Layer 9 of a small transformer language model trained on English Wikipedia (14 layers, counted from 0, width 64). Numbers have three digits each and are written without spaces.
Take only the direct path to the model's output, skipping the later layers: a vector added to the residual stream pushes a token's score in proportion to its dot product with that token's output vector.

Output vectors of the tokens that the questions are about. A number n stands for (n - 500) times 0.0096.
"ulated": 532417570459524369551370478630532586460419454482510536273503490413619581435440528467557606474666514438589412405525450390494611478526575540516585392532432402544443422539546526484489534577540619
")": 577450591435580518463430541461555478488438657523427538600565608489437464633448495410434430557463568478525536413511474511427424447499452531507528576627391420435555487583457553534419450564497439
"friend": 518389479406526379495356475532559459584547539556411543315530588371513609497470523607525355406595548614536501450562535528601388464488614564464577370629436480308683395591653502432390620447528447
"est": 564447321433510431538580503542560491467484434477420456542521523400491629438484505583512408465553463542474474499563481487617535549440497481483526517605536495461566500598465538462420437494539545
" example": 540409404418463371500526510627541656608415446516387563219534583358677505494410528553472464420577485536460471536518518356455672489508524511432610496529534514469528498560540587398620492500517443
" Founded": 491410567487483502436407455541537531538508578458310547408524419324571546410450461678517401514502440538567480541461437387479588606489546523419617368553507518501583448460624583530438598572527567
"ean": 551470476401460473485467453559579464551444452629497562414532562435471564357448644604543482368551484605503405499523443460589600501562550549478510469546470446386588450478504590542486477340522497
"ody": 536380558382488385547486441581511487582347495436443648277445538402509568533443551447438566495597655553499531441554445405476561521540581444387503495677477450537612469489599468492529550372593552
" %": 490463489381485425392326443520515521522428352513410452389471630459553520480494479620577575517463503493440543522547558420482654578444525544460580491453586457602662488483588588447390536517491575
" ago": 479398546430369438497343474580542419648372435559395499299552570394618564546430597436394360515601676480422526496523517414429548641566684630406578417641463399465430484545612547454569540587556454
"ious": 480402542369494363543489448538519433453503564565419592207431578405487621578482487522591558532680539503496432420397446342502569542468633538431513419554570475498640449655512507473494574422605504
"ield": 472478477318532437460463455564517465561464362451431605428632568403605540402482570580572508506458600565483385462619371408607523641618476432406519447538586474515595437571619528386374543429518564
" Nomada": 512380666244333303424278380548639525644311434572362612027545660259537573438488492686580386385714700601495445561526390350525627553617715570400723327608538503467687322528711628389427537458584552
" A": 523494473534499496463540481480481537548533504495512541535439540473475460489507514514472524473486465560548515533452451468469515484493494511485509496514483499523484521515468483479530506550510454
"ices": 487472616410432433535428467546561389613452492423443671241597463409513535468497577587512393451531542636552449504485399460483543512472567556434520443446511475536520486574423550534582608508478569
"amic": 515447540272495359617500417567545566608444546515500553325558625291507512524432504634571430452667640575470381662479397361482606612519494487443519489651398491481510419360578497460454560448563479
"ía": 438474602430386441487430424569529479651422441468451581259501522493573515538550590478588426479618526491454432532436397452541517467559493613432498497564579537475573394396614559505517482481587564
" Conservation": 384480549447469454577419451515518586549426497570343470502455602422555532442520531514611431382568602519619522483425453390489580461489495403420595389519526567590628417447571536479465588503581481
"unte": 505515509345507426593421460620513533498368553571466536360553580483582520348492535464511510516527473535516329464568575456505491490443574515417547413620391494504567466588597482493451595419591516
"le": 502544561401529417537489503452508549513526434413463590496454618443553543486404520422533517405578450521513553451594534539452487495461430365487485517504518462498560465513544534564449509512583547
"omy": 438327656409438442553467438497573555517388486650521520320530472397480518530427456542548466439593543633551410491531444393579635550610523596446521481530497431454611430453494513484488523485562520
"ration": 550469450382419484593391460550534552578534456494392596392514518395555605526594413533560587520570524652537385481437443420520364509477559506477552494514555404506610485392562569424487404450616520
"gov": 518313562460401442502480451433588535488479415553333554436507668452589566495507482591602324576464536501528482526524441428491592491505564514477550461512418557336600463610607525482404484555615456
"iff": 509433494401510451522462445487532468516363502480490535394569604457523622460513511568523421634598516514455447479505424488482481543541490429454522453503533566481467458583570548486459638406567516
"ra": 537436449513493428497490478558537567484498423518441525515516512478528589521543525487532538491550501493596401424536425501578389545535528532473489518398521485440540477509594523543441477400531461
" as": 558539458512503465467560514486463484504521581408441562517552434479500518539513507537465502418558560399449490355558536521440510505523453519470498502558546444452541521484536493459543512564584409
"it": 562488484509503450576408498532548482582430547379392514520475476506563545445499486554493477478517470538550513388448447539505462573399514484448521509465481501574553496567534586405560551471514515
".": 522568465485512556487605522400465432469486582497451533671521463581530483541550552501481600537482474435468501403619593455543484368357447575516470434459456474509515500426445598500590450500481428
"ason": 537349553410449549481421450529574498658367480497396531383516596479527575383479560590553411404548551588498512508527430566508466586528593542480549451579494570393481458373601561468447519359525558
" census": 469462617458394473515322474530550653486341426518295514435504635415575529456515444539510393434535642617428385544547504341505586584533604493422560426639491548513543462491417579566495511560519526

Each question shows what one neuron of this layer's MLP adds at an activation of 1. A number n stands for (n - 500) times 0.0015.

n23: 545533184532139599457447521467605541506525538282096520483786391597548517680477603462549426544610482459733525482564698334609612701278555484403490328523523196658485561442434606527500475531312805
Pushed up most: " Founded"

n96: 559402558324279538349571465536364570661371372302497437309482589600434368510376511289815551467500631298670397557544502758686450453584561720465512699403653584489361331559498567509628466468460570
Pushed up most: "ía"

n115: 964781630280389502618466367530557302597613386554466379379511661382516560586607501532516625360493400405600535800450528607383432354444337308773361590579331435563544729455051583525540468403358454
Pushed down most: " Founded"

n170: 403363544412540434495446694297297524409447501406470423540516499327500517470647538396429488654292534232587547574567692391308459715576643641441716323617617550587510524487714574450310626473393688
Pushed down most: "ean"

n67: 435489502571538319604548535728134498502488464540653376316499550639490238344572477577403308343471483548433393565386524412647510433433640413580669517536369858488362682786383531523541636426412636
Pushed down most: "ration"

n178: 429513446549779638632254564470373550601376470374603525475500591509367375656528505558545405866414653472521612605267491387480449439444478580309397557533592459426449544688604654478360459475427396
Which two tokens does it push up most, strongest first? ")", "iff"

n90: 654800575284328374721572606552541495491518460520580644551497571462465410404292549544488392283488497632697618696498329416292575630288653329633400509612421468564713639372584258619418411502471443
Which two tokens does it push up most, strongest first? "amic", "le"

n160: 495551439599552483438570637335432390564464695371526450329529697543463478579533414522612276338630751502461463691586169454454633420468250234870542487353687540649549651519335488406554680436465524
Pushed down most: "unte"

n177: 411619592390574616502549413358400695482457499580507370655340707430755603448556393461419517748231466352634543473419406528372546385586686477442429385647501430363644428515575526593402456538405515
Pushed down most: "ices"

n17: 581411477417598328431577655332413552570419408515461639634484655378521676674587435458305641284622529599456406491384457463430331547649690320287421596539700613624479436740385495564437441501442286
Pushed down most: " Founded"

n52: 499458366495436562500521385552359526782404594257591512616622485464407532546448523283345513329543469566571498465483384522306618544341832723306401516490491570652469612439618300545524583331618526
Pushed up most: "ody"

n73: 448463613369636446311570713557218593471537542428770375403573336394319548514598315684433497669393606565396421463645413643503702490630295450760521634542320441433504626498503635554311382568542457
Pushed down most: " Conservation"

n172: 541400467465558340386674379516328503654522693591601395538283538311621523503330570522556423669427567590398388393693667370579257611403554645658308423447370508529641580646557486640332517329413430
Which two tokens does it push up most, strongest first? "friend", "unte"

n164: 363352448626730411501427384402585583465378348408486452403431464609542594533558432669579711794682575524523333423608584513697491424495281487602271420267491284548552569424583476629544410764595578
Pushed up most: "ulated"

n124: 567583284524427569578228559355657623524572453465550342281466627510361530730456510535571579773626297758418194507495745347624617367514369303733386447542403373360467353787515627651556339600454407
Pushed down most: "ason"

n53: 407335386583421745584477471507496611685646429525419593377429529607468497462586598493558359434527650560159485660598450671568637588324455612483413544528369750448497572276333533542400556297336515
Pushed up most: "ason"

n71: 563433469454368361532504648623278420579545500598403504526404736330483421473676417621317506734419381514398374624638612395501436391520344530517668952644553499422469577561522371404490645414406416
Pushed down most: "ulated"

n136: 655680531586449328513351644625431440560759845401443336652599555354375436540257643536275646575342686462332461241570628380469484623507381589371663512601661182381602562409602527462581455621471255
Which two tokens does it push up most, strongest first? " as", ")"

n139: 572581377396553571245229640500354544436538597555530545484508495660219360518501630368564584552344606487496530409458549482364562477634519524490589340674507455482530619428465731486510644724482389
Pushed up most: ")"

n162: 774572509643464405333271319739600446591558590454485468613623573442446629530351396680525597552486529454465574377532475396588656467356500381585401485445455643446508337535361544436638406450336596
Which two tokens does it push up most, strongest first? "it", " %"

n131: 535518733570431503601408287680527699498615552514189667319405512320599562520555303606392650434293441535577409562647586419616482643363562441548797555310460250625544647530345420581525338614346377
Pushed down most: "iff"

n25: 492509707313688495495497577494378623674589456505492429605524462574434324383350439529473401673478464418600379467499504497629434334470617487902583792573364520637535463609303581565242512209664686
Which two tokens does it push up most, strongest first? ")", "unte"

n121: 600667456377452479511448480466515401559434524496581534353573549516561462507504512609580509845429396494538672553665573143479471514484424523631565521563433511256478578511331425611553297570526415
Pushed down most: " Conservation"

n32: 506656321503400640699710447603558434682382328280636593647337412695398647522650279574574506630531521626734617435286447649330516454297484428409430606536264496695464607415645376538442515236424329
Pushed up most: "it"

n181: 432532585306514149447671412456551667720394611337466612510534246503719624510572687401626608299453670356299518684472605702534482511335564639603750521524254460449450473413442119345597543458660498
Pushed up most: "amic"

n35: 370627566602586420523582773434464542497162635478501348407498710717396345589603354458543533671562488490663519461484331498454642612410361536326330546504456318333499642560746594609512600487397349
Which two tokens does it push up most, strongest first? ")", "iff"

n2: 533543486513615418744389476607672550664264705492441543431140699516481756434405533652503581520444358524666398393551669300604353363378591442592714374435358287489333404526435445505470606570397537
Which two tokens does it push up most, strongest first? "ulated", "unte"

n66: 746357661495392501557325318564580336550584575506536549581551485479398327619604575516600610389657602505655514366643434321504462560181465363666609208507566457702383144429647520439560486539343603
Which two tokens does it push up most, strongest first? " Nomada", "ulated"

n8: 695458451768414772525505601563826501489650532471352594371515464432610394486719417483489654523489447515573620200284468302787373355272514604461373343535611518481387523350466722433433295550727404
Pushed up most: "ration"

n169: 453504535462554315663530507695593401472459597490382764343659284570620564404385565477702498500527558573485312461552520371408561504380449736533204436401473437632402505455392476517666628592386483
Pushed up most: "ices"

n87: 690645418386357523635419083646615413648574512434270599430482635553472645657532534460493472544581497568519433531468513533525473417530589634538307421442421513482573419513458477593589360486228482
Pushed down most: " as"

n45: 358665505496507528543460622639264550394305541545455520517590516797380474284527552355695454400671533200505456600573543812653417536266484519480392510551081368648515681360580603520477565408604350
Pushed up most: "unte"

n80: 687456589482578743645431520527458405421341890423517439653589583481494300507197460388510567417534616191751448436448589463350330470467646447540523365533407467515484667464668281516402632275605657
Pushed up most: ")"

n9: 581431476400672472499454493561352537507485593485482536389425419327643521545531656588601546406430293533208488349705630417365522480605641550545861335506350513546433697470519597331484367593444634
Pushed down most: "ra"

n130: 512382574327638525440541412394298461726463600567580461602665571371434594506527243379472544573313622679248610481452598535530627609560336534507831541543427453385331524415525655304567680492344439
Pushed down most: "ra"

n105: 631649163565353493578355295597440616586651669565579488471324411358553520592383410458598225553484433374671474676444502725442422572521366542478533460516385409596537536456627496497318449457613680
Pushed down most: "."

n150: 282588468691477589800642429549232589610406297542592499553413600348571457585494583627569615439891535452394439432277370361504422418591458343498723330458558460663678556511470469450375392615267478
Pushed up most: " Conservation"

n138: 381628440561567610631596398435676531535411367369453525450413571398498591441219508459599598512622354621623332379574492549463464713363444578487554371546667592450554183388326641618423560516419586
Pushed up most: "le"

n54: 452529547625620450488492643330632390393673579376326351592408476434515511374561529635591604713375332669542556383585510542264381753586561404450529269531422636384400481318728707422548465582618424
Pushed up most: " Founded"

n93: 359725519523496479352764728346445479554591556500482469293331487542585448577534567445268603607652459479527506626439504465402612582542384458504511373309562560439547230445431690639679383450453387
Which two tokens does it push up most, strongest first? ".", " example"